Layer 3 of a small transformer language model trained on English Wikipedia (10 layers, counted from 0, width 128). Numbers have three digits each and are written without spaces.
A neuron's activation on a vector x is GELU(weights . x + bias), where the dot is the dot product.
The model reads these tokens: "s" "." "\n" "\n" "In" " 19" "42" "," " G" "ib" "lin" " became" " a" " member" " of" " the" " International" " Union" " of" " O" "per"

The vector x that enters this layer's MLP at each token. A number n stands for (n - 500) times 0.0085.
0 "s": 645726502333584250341597838843503471362587413425445620695603561577455412326529428580595646533746185439529632284368685666435382391393549621536525521499561344639652420631494458548630404446523447468467500624431483417499282550659710713657372414544480661550502399343398274387398495436412506430390585901459262464408596417449482372490335364445604407332457573461228867459443688573623199604668
1 ".": 629666572367703494342513521496590639351552484300568553753618783584582242412663466479507651396715251562402513322525705573582391719475561608562429235472650307445590522683372499476423461468530506471587449727527439507377370547536755812680247484418437497472231612541353295400412419293185511562432560623556148602475749441253512571524261496556363530503543674382143684424526786384565547467578
2 "\n": 624577426410616405397519519548376610324490597318515588688629851685489270357505587503633787490688245513419466271530786500501480599427603663507410274421674339342626497627390464443521402507540436387506434687464502481464535509477827822684248609443594446532261490447389281299457583254232522364521572707593230540520707429349479541650242405727410499532477753314282737530421785452601491416544
3 "\n": 576621419395588430460556494569332605305474644356587555561601880639476266343459571613646862442708265498428438305529773541547509617441593658501391287422692355341680517657394472447574438538521456366511399659449529497441445492533799771661241634432588486565303509401406320283439571236262534343529567660605201550571709452342473489660224453665400450515521741316264714487420804459618451389520
4 "In": 513607436420633349452590591486397561207668707371513535549655776623587294337424427641494803338579195530468362288460710504618306599570492679541476302386622552343677442664475402444736410496531495420474381622359551519394400437576599867777367643468491683546475688438399267183428467404288434384649601550830187582475657429326525518632259559721472473502544708269266670385529763435538453484486
5 " 19": 560505563375528493553506628469535640374596680321533528536759778532633342418573431599518772287580388456522415262545717525697381421471569585458442339181614548407645550688550419495524354358531448382516498741399502614411299398619658883804326691470534600461406501525346365240425453384371574349394589591618166558631732201360468552600206577668539485532637635357139732415445826358604486374429
6 "42": 546634597306570485592484588471555586353520662385628410649660761627598272377529401490579740336560308437436483241500818508737451499527471590365508349228615546488678478762545424476650600388554458296531533568434459672274411649637645906875215544367474524469453574550354305469537547500424589356318563640582204574443623262294458547563274454735439481518547572312116651354478847209575481454536
7 ",": 540679520219646448510534520426443559342486695402548566583602923594506296365530405425589601233615262523515513335475722440685364522437549663447427208290647460361553402736506499448531520414592526546493420670459472480354373612505820777773310574498477542495405622529414416296450479418421584413457560749588248629486687402354482601514219725658319477436647629323139670347492794333633443415660
8 " G": 479748591367556475605436530521329559359537543350453429620583814629525347372587530455619623412632170519364541197452691577662455552388583549553369316264644423328627531712387510462720413649506392519560489742585349634401360652450578880763392675395360455497413543545406285359370566446385532444405452561690032651628593504427379537519233584628411484525537619318050731403586797288736554460622
9 "ib": 515692476337648513473569411395284479291551568321443527636731859705590241332518519286671653467513190446395384267506722655599366701454656502478480503274582386450640608702442353531794490476513363479509404677597284710380363751680676822700325560380361566458558507576400161463422583431268465570372473616605101693590542519403396532603279457648362581423459568373329615295638697505640503534646
10 "lin": 584565518350551424437500353607375501369588598262453411699721813556621169325505459365561755270646366387397393336448760743516279600392553629432641319451589454347520608560441557401684534367561460461558440721598496441436443508563569757771427599410458573429522539698366074309398492491302622549455676583606169618598680361307533586780233521711417639485564575384201744298596619267585505508799
11 " became": 573543559354618310514506514487368579418601711232446587700678597633540244364610405525629549465654267532448409335368649539653332531281469786451638288399638465255513464722542353421749477475505371582474414662563577575482339495605787719773295688496491619441498405487370435381429634279226459514365607623522167632607578309331540564553214533738378518666475673379284607344465695413631507449678
12 " a": 553669549366477383457499480484358501412563567277519596577644647683504337365515460632591670230703185595403479247470486661558351528401462705399312250347774501369679567735582406474676481469520436513491457666647534556417478550519679709699234640507396693494438598469413377462408535313204583514460602730491025708382751327386439624470276453741406476498557740408249605351522738428582530443589
13 " member": 584509691437632421481586384404490491370683645236616499611513740593591184408501479536636600393574335519414524398431646474508394483232614560506589210452706281416630575828591481423823563402494287425500304528510566578419491558501624893632228681465456621417542602522337450320356513405298542322341587678298245711475680444335510596556281363709474595615502593534154730321468749321701528467558
14 " of": 517635659431676389453545609359302436303589624306489468500697739677586198457541319524634610423662181590372435327449674486506305667430530802435484183400803468454536545745514485463708498404503511515533300743569527514413385513515675794623418558564545475559370530445392565442404500479263512349430649680609234644474656437274417534524266409667459525420487731416160631346470777401570583426476
15 " the": 563654570353531386422490579441356503452579608239425545556651799615664270365504437521585637267701216510472520324461496618540390653384537654395415259396677455472581588785520392494833519408531360502570421612612503540316428412403703774790323644404628649525554572452389454398456555380282594452523496883488207759426647341280423599581293444747379506469535700355160588389453705431652391365438
16 " International": 576432548413554291528680450474321492263606626259417504661789663670704142377545408676627643375599150482539467420443651494609374658398584583439585282223740546443521615782517324480720339471479347446589400677535477615436346484464548861704441754420380552463531638398334419433428426446397489268430504699448283691591625356428467610595264582770476525615612539340241751178569634393568467625499
17 " Union": 521490571337563362558546413659440552368661664114510577588771669613680190351484484538684542247617233508354535473484553567564356606433573575458650200257742516421522581843585442372679426580426290424523369563523499537400401600529708772789457535480356523478547623473287381472374415485410646269274565725458321680484791407385472487606327434676453592550519571318206842216500608294511566609536
18 " of": 463587568400671491567579673467387430360597661245437460472731610621590198441560326445612562372588137543319551343496663494546254695481475700392528191297778471413436643759530488458768493465509497503491242811580532642450393545516642732663398540486480517571440556489448518379398441523355521357398648679587271626473682341295411528602294494598422538443466735375110688287472768387572556511524
19 " O": 465707572422551502567676617573424525372604643281319544568765661553622299308519542546520611492537188602265552245381627488680314537500488597457358309316631655307591650746481435435792370587509277510505460692556454669376448462413564856805440708395331633613393573529373410348414501286394658342364555631612177586503722405385436494603233488702348544464515643411139751356475739302493555577592
20 "per": 566534369321606438457511603608425627298640655236398556607725774682695240328476495491638733303549346320307525275492615557592274657577495529535504240266591499379478714790346347540814453464705468495593369696546421641304459654642548692590342724506496713476588536549421192357460361428341526374375669579363152698656691456372393628672325475724367460435395611465137644304447625417575489501587

Each question shows the input weights of one neuron of the MLP. A number n stands for (n - 500) times 0.0014.

n350 (bias -0.097): 432497786320401583438438442654459418584537471448479537445347409389344465553487455461409442643543500384619664670547600661513446539454515553299465535503622662354468557705375532521403580563599621441521706291592668457356577518400629361676457577587409352379595647395472466426472519447521468556488247447277426708244358447593494417530421463415528568456597648593607383582455563594452482583493
It fires most on token 12 " a"

n74 (bias -0.095): 510583293500385621503532454635406433419359615509545406391503622298440462625503651603524704396491736491583467654375537528437468617525509432555646531528449341631732544488442434506306557661408487419695576602365437636448364359388534438484454532490478425656366391330608655509538421249404439491553543674462579527597510716327678291470603503513423457411596473627523381446461522444432580657418
On which token does it fire most, and how strongly? 3 "\n", at about 1.6

n172 (bias -0.048): 600542436386559472392377384535313571346568705631556592506337454579500511497431412541541539590610619515417312524649461485558687598623590521503624341530572540521534491566530249435471420291506438522426583534446272452605356457430299494527443569745601549345461470465596435464509370515623500530605444400445517679534487374475428468511647476549380428463709451704416477601372168503527393637529
On which two tokens does it fire most, strongest first? 20 "per", 16 " International"

n449 (bias -0.084): 445467601424393390537388645525480569330511572553736558415345551533565613446632360459723534522478467572449524818670518611565423388315282435547589526369544494715537580475459509497548419497523448650489606500464451584417388519356457425500564492425426500425528542645562547573438537324438346438604588460445380612509535489488483458460503456511556466405500640472568256586372409511385617609577
It fires most on token 12 " a"

n266 (bias -0.043): 373273562561678585516805445438477378451577323503524511581513455406503321528407560451451521417489626481476536430500424551629483471541605467511620441463649491587309525581391559603558563514474437427691421520453506488535528508603447373306453529638643525449495592503511582470584472517638552383564421524543587530277553522494492369405398645275572481440450590494332425610442565626442450698310
It fires most on token 18 " of"

n388 (bias -0.051): 376407518362519500469512551514579714456449449719454590532543386376376535590661489449613413448472507532529485417545448443540428559413463618449589386471532454525443550573662481546380493454570437443565478614522493528594425649401502431452486344517481505601479547614530502500536486571614444561411560639635491419510416615468582603431294539514598549462455444509561464409602405388453554458396
On which two tokens does it fire most, strongest first? 7 ",", 18 " of"

n413 (bias -0.081): 419311459497484481525489422556561515604440562503518384572404431514553270579426390527569430686570544482503587481394414673487505401526549400443610487468568444559569559576505511546560573420658524525536725386364554399461445602487382540468398520559465452712469600403537611383466551527523440603579518343417480559312529659373310441572547443460322329406474486526546386553595654426474409529445
It fires most on token 13 " member"

n125 (bias -0.064): 481542506380295546446409515477631695443461636658462465350299582471407753458387418563586492425604297476606503771473541580540436573449488524577374381494397540279588335422405552376486389730540429610459521463398438326392266480433677491497575431578470549620396524506413464518703599533510500485687412586475577610497436653720530539354530592451485521494518418440413419469378616512503500434636
On which token does it fire most, and how strongly? 7 ",", at about 2.6

n485 (bias -0.079): 581487578497452497633519408611495340408518519474444477515535401385378427586678518386612392585462341398545531521440600463584288437552634565556665547542631500696426611508666497566463359497460471457503474422431476533434508557422465419637613557586642434633561615511570737454524585618549492516487480441343527657481413340377376373537552428489557523561497612412519453492543484405357513359514
On which three tokens does it fire most, strongest first? 18 " of", 17 " Union", 16 " International"

n646 (bias -0.058): 417475378469438562549380520611488624497579736537550607368383610515486540668560396428610537343384466475423481451682524316610301494526614707466415462477467424511509666417554488635541515301588609608601608352533198531479586505448617399419531525432270404630492604373589579454309468483573420442715559538432617596491538537610491402579436449337517483424563413514447506629414485567557534469476
On which three tokens does it fire most, strongest first? 7 ",", 20 "per", 18 " of"

n272 (bias -0.050): 732531458398561561562432571355405393721555529574491537439388440401521576701536451578625462464644478460524295535462298446383319343500528659365439582677474455491481503354672661387468417586589506572558716606668541433487351618494466497396602447577573516545469726402270558571337532462414407519550698310561485416503399243484491577515597420440366531366500571382407434538552560440692423256451
It fires most on token 14 " of"

n235 (bias -0.061): 620510462461386481602492640597569456415521557484584562515457468525407605550331464464400437470472523363573579550489522521426535530453698408673530444519505427636551468445559345575525538521562600585358487571611479466378369391513592460415636435495436476594443437508471495424553621404517381640545377567543410460601635503421448253590404410423555382318505289733537677468454460550648349549569
It fires most on token 0 "s"

n381 (bias -0.044): 406695638533585528464491283402344411494508449544588608594574500564526567558446487417511454463568524524510453472434477422575343578210470599540503547503534357500469489464551394484396458489489573385610503387541416471442637331569398542422544424554578364570500431650470473434716542553630452555582508453433607509323399481537364521497728419478590654247638580459401463388446633511694424527332
It fires most on token 14 " of"

n705 (bias -0.051): 609553492580456363314515359564564545429565479647556413545489480455415737511399372444587563593646638444432543540549492401405544461455605706539573575601547415480390483460534468366411550343509494470265535423431640482389599424282459589564333500659520387450270514554309517517661664572613350494529363592398394586598605526591492637408449441486599583395603423585463448541417468549528675480563
On which token does it fire most, and how strongly? 2 "\n", at about 0.4

n529 (bias -0.069): 431495296438515668458503618404480515464358571547563507631464542466572553502655365557500592469551493490457484608532353523675480432396478577517551467347554553541402425520454530556624604460508413391544391444463551479505473526276578392530539370505482440592585445401510580579545497558568523346592473545508587591544528438372387376594462395385559500389580382596553467576641462370576392309571
It fires most on token 15 " the"

n402 (bias -0.040): 421539508322438439406346553514465634556365383644497450467607666527391497517417464479559642623542503592484524583560336500454648473656520443511480468494429840678419451551483641439392311468343617652770410406338552491452489403557433570563266489465509583494534623524605419483534357532528406414457444451581602580565500330433514397486516472486392580549668420593492454428323526552581393548521
It fires most on token 5 " 19"

n46 (bias -0.049): 688478392661624529299468417597370243375514356489364519364487508479505542435427495500508593393407296500535443537528520503734551541569553595453474554345581357495466565277612355385482526440437632605281474555597392494453539566433472529452533471486655441417547480488609555489455457415629480475539500537500606539564590639572630503537389473466597740497559588456687583665419396466442461608526
It fires most on token 2 "\n"

n521 (bias -0.034): 407476484570388447564596546555616492404647665446497301561440454440550449571384519622630513614567417529459558544601475594626635403462704533476519588341604420659390448413580409524315367564625464387492602595491503642434346374421544428602605472525516706481508525412670601600489250423464489372598569464522490535508512527413419532508389409525551375566620409424626432409492410610434621428506
It fires most on token 16 " International"

n173 (bias -0.095): 645497509438253624497594500383415558334546497580645573579488547516668410547494206438601442399509611482645309497337523487472462343475404391649497563437439611403560393441469617466323516281576618529552690301352602370395485494563466612607441420452569544506457447454599656546741701682623609463568482503360497349455406528651358570352472488358388391684531389330483608490503717572517534435490
On which two tokens does it fire most, strongest first? 6 "42", 7 ","

n348 (bias -0.102): 434456619511483377503392517360328446398330549348535617484368671500479518340549440604552459732500472486564383531287439681376537579458376416361440556573560591503579469556546698519455432460523489517571608377344568491350431376567518582658409481580601511352522573374517563541503423506610629612536554413301484521645512403532370482381626360573467539548642584577544329605535430641571467530447
It fires most on token 15 " the"

n227 (bias -0.078): 700379384413461522503642508545445588543406441446633463564634390503584411434364582367527553370446446436700564478538381331428508466503457525548690486503553472471442721408508558460482383611389553620465447472391364378598462456393584709536608448621514514534570511669606457644470500434473567475603359547561712535480342587551373424425328551434611386639415586489467442425500525373365524597514
It fires most on token 17 " Union"

n20 (bias -0.085): 571451623351356672603406549398443500364426551503561427536434416533554491475626476558637440521497534387562533695369617519393316269577417350677357349619632678451554263562439497357568449481452618597552541166500433417644355518384320470610444574596368431427250434493466592519754615689521535606528533524535597466471486386628469470479510610431382556570450614512416599595526487428743386423539
It fires most on token 7 ","

n364 (bias -0.038): 447486381489609611627327390632488547550444447477594603472596414404429447511639522313533344407385399489457396350428461407655369491290492503550669636316462541481428604426738318355381541474474474506654573350530698698617656621489503419523460422576497581535562391509574601475506599408644471583489450370570335445621503412453602497530620444362472472407566574523495599387361523569553449514596
It fires most on token 11 " became"

n63 (bias -0.052): 204421613500635561379478706633370620491579528532358307451463488519500536632540578481488492640703562606292449416449519424431421466441553515488445485337629570383409418449441527380548540451564439347456506503513530484531447624437556508506553557414301539393436674603559541568686637663654611524738471571412542526457287429451468643347414485418577497351395326503644397388506422506559465621754
It fires most on token 8 " G"

n405 (bias -0.081): 473474409593481553611646410465516574560585286472520431457583578508610418623387586532543351500451459439453458450497426445634553353632523461378590384476508481360663453459523460602461415487545385668487452605398519500423399505589608532542454554356526779476510383505572380454571577529357460432591403463479695601516419479446518611495644520442552357431518416523654517534290372421629423515440
It fires most on token 20 "per"

n764 (bias -0.030): 328503495519566460434308673505652424384481632522543484492618603474390469469500568572598387572391624423330509421576431407525667491547404461519380610559710611576587373614503398495492489316477523491680355311568614476435553466545487495264395595546317362665587461389486484494514565531656543511456486458557555581480317323434552491611448503469392620398455356506497607489373593626653577461468
It fires most on token 6 "42"

n30 (bias -0.092): 426503497380544403629534448330510503408600396423503430389321366394331418543544430693503379541548468311593619622395470530513623425526371657532560549523668713468292685383398358519297550483417473653679643406428510656682604441598494451688545602456526444453606513408474311600365417503335755618793615401447417339436573442701416549354493465480532490630569535490579459414449720408486271539627
On which two tokens does it fire most, strongest first? 12 " a", 11 " became"

n534 (bias -0.042): 555383561324307417629495598441521448532460412492463542500512642532437557625495530663483441461490510654555658451355440485538351513593560581542417649582443484428441618472368562621555497335366362489455557576586601433444603500439379531505585510529505480425368597439346483410332417477609576472561490430590464557413596490450668527531573450531656497541505623500540437513458229462517550613476
It fires most on token 19 " O"

n102 (bias -0.096): 506706497435531319387378447497473380447621285553322576331688304406546511518509456544641447486632515574560487464443421485603375478681485584723439397409519485588594564413570564427254540384460485484541381559576512608519583492590487472364580491506548240665576374516804488548452433536457574290611667551445514532460630669300479532506507450588565581332437364518622437491463467530467503379443
On which two tokens does it fire most, strongest first? 14 " of", 18 " of"

n307 (bias -0.046): 524596626355579463529396363569466382529442587480557467378320472559480564485340505679487536522550634430417448614557505425461497278482497538492547332544503626595438567536412503390515586685521665708610581315451419503422477476518454563544553502331391443513422582411569392693505510464387555459546407605594551486617357533482503448500409573459546533584544489467483439570447652614615594505349
It fires most on token 8 " G"

n156 (bias -0.055): 462475415500456471409530413538491652653508413424517528461352469536481613617550511344650442565514528464481467483324562388440621494351545540664633549409687509636460557432533644428364491471428584512647442459389497415390410696369554632489576626404400497468547543423548428582665506434254640429557456621679674457574358340515500470516550469443348616332528662576555546220438363529441475464434
It fires most on token 17 " Union"

n178 (bias -0.056): 478443366607633491500465745414674509621409339461601452288497457513468540571344611468443537544388464470757464522630447531587325416378272294503327695565405625386540525537479553602480465559481330670572338351562666457578485422611528477506454529541453540475380599574317527515633290330365547623610377716497529658490507530377442428532677524509473448381368507448506450400525655367659442442458
It fires most on token 15 " the"

n710 (bias -0.074): 594531754422378485581579561502567464636454528478550664502538581332446454540362392584536359347476621505472518498490453505555518423498502502594470413746492510510440450493599490572537450580430412597565397482505355560495463528451485547478478668467535485598529448399527396429520671349419563569596385376503537682398396576533485503421465350430564399427539505603523387380508433443605427536518
It fires most on token 13 " member"

n243 (bias -0.077): 512577532518475408545587636798552377316382411503450482456419515519529586316662354681415566638473266379511551527419508558455497114443426485606623639651559509611524476640515533421466448317521451466477530577443506273412390642530578358576488443537479645610568581456476374524518531479582491431545480648479591455572597565528411385543527362479473422240581419622589523573466370681431361568601
It fires most on token 0 "s"

n439 (bias -0.075): 453569492403609539531472356450508418525362558436500384442685505435443626533579521497542453469612588519410297353305601585565514494468540568659406609628648503505492519341762536526406564307318522568503591514400500474460503416467437321475487526658626391553603473528403471412435508356625575370605516536500628645542461460355473483400482391451444711395484518382447394541430429448634487513551
It fires most on token 10 "lin"

n471 (bias -0.062): 480461531532556508589590568560480541536442472603488420505548401497550613465528649338408479531585419512481460645349489485470611505520549431548500455540607593370490623451406397471407313435538500508597359469469452363560439498369404451580390561543375560594367478580488408475435591370505637406502483655434584678464357498642532297427560519423517646644401572424505519487556328525508666544560
It fires most on token 19 " O"

n443 (bias -0.052): 451409500402436422527623594492506583576603445453541525675405274485492440571649481301541513575724506611586651438545377392489294544497274469508448514497517471495355509539599645613362509563644468638497451572411684668411371380240492420480453436477486560448453322506410552567551491611355572663497393420431391403377437517416483488457540472554615500649455704399563554520488429514348469456589
On which three tokens does it fire most, strongest first? 11 " became", 1 ".", 18 " of"

n670 (bias -0.088): 571563451426412552633575537500470398500348448487472456573379634450441582602536443506529505490490555466477328476521398351677530480495460559466481586556585519513516559450375487417455282679451555417547600396320367489688503404425656654462542528505457371432571337469532367429532530360474473529519549477668664437497639722626463511667388518535434633332327566574609536543387540487506524618567
On which token does it fire most, and how strongly? 2 "\n", at about 1.5

n495 (bias -0.090): 452402397523500483554556546651416539556585397414461418704455353472401643661503481275536386631435401382516586440196646311298605608675665640399381396732685405510342618477444456565242476500571329566418534483725473408532632418460551569426249554401524611561418543311546376543353480503581524683553575396490506453403496318579516511301577346557444553531423525351670423734466634487555628398504
On which two tokens does it fire most, strongest first? 2 "\n", 1 "."

n152 (bias -0.080): 387460456384461625514635440502497565492367490520458443644436515473493495472339436593542427498460455482379620657477495521595521465409540561607633505446553521493474505472592314485611617560534570527560466542414401543594533498607477560523646399385549441513425602545566460485474503518329767640607331539282406516463336586503387451485455625436444355362523528485632532526539456664520565452272
On which token does it fire most, and how strongly? 9 "ib", at about 0.46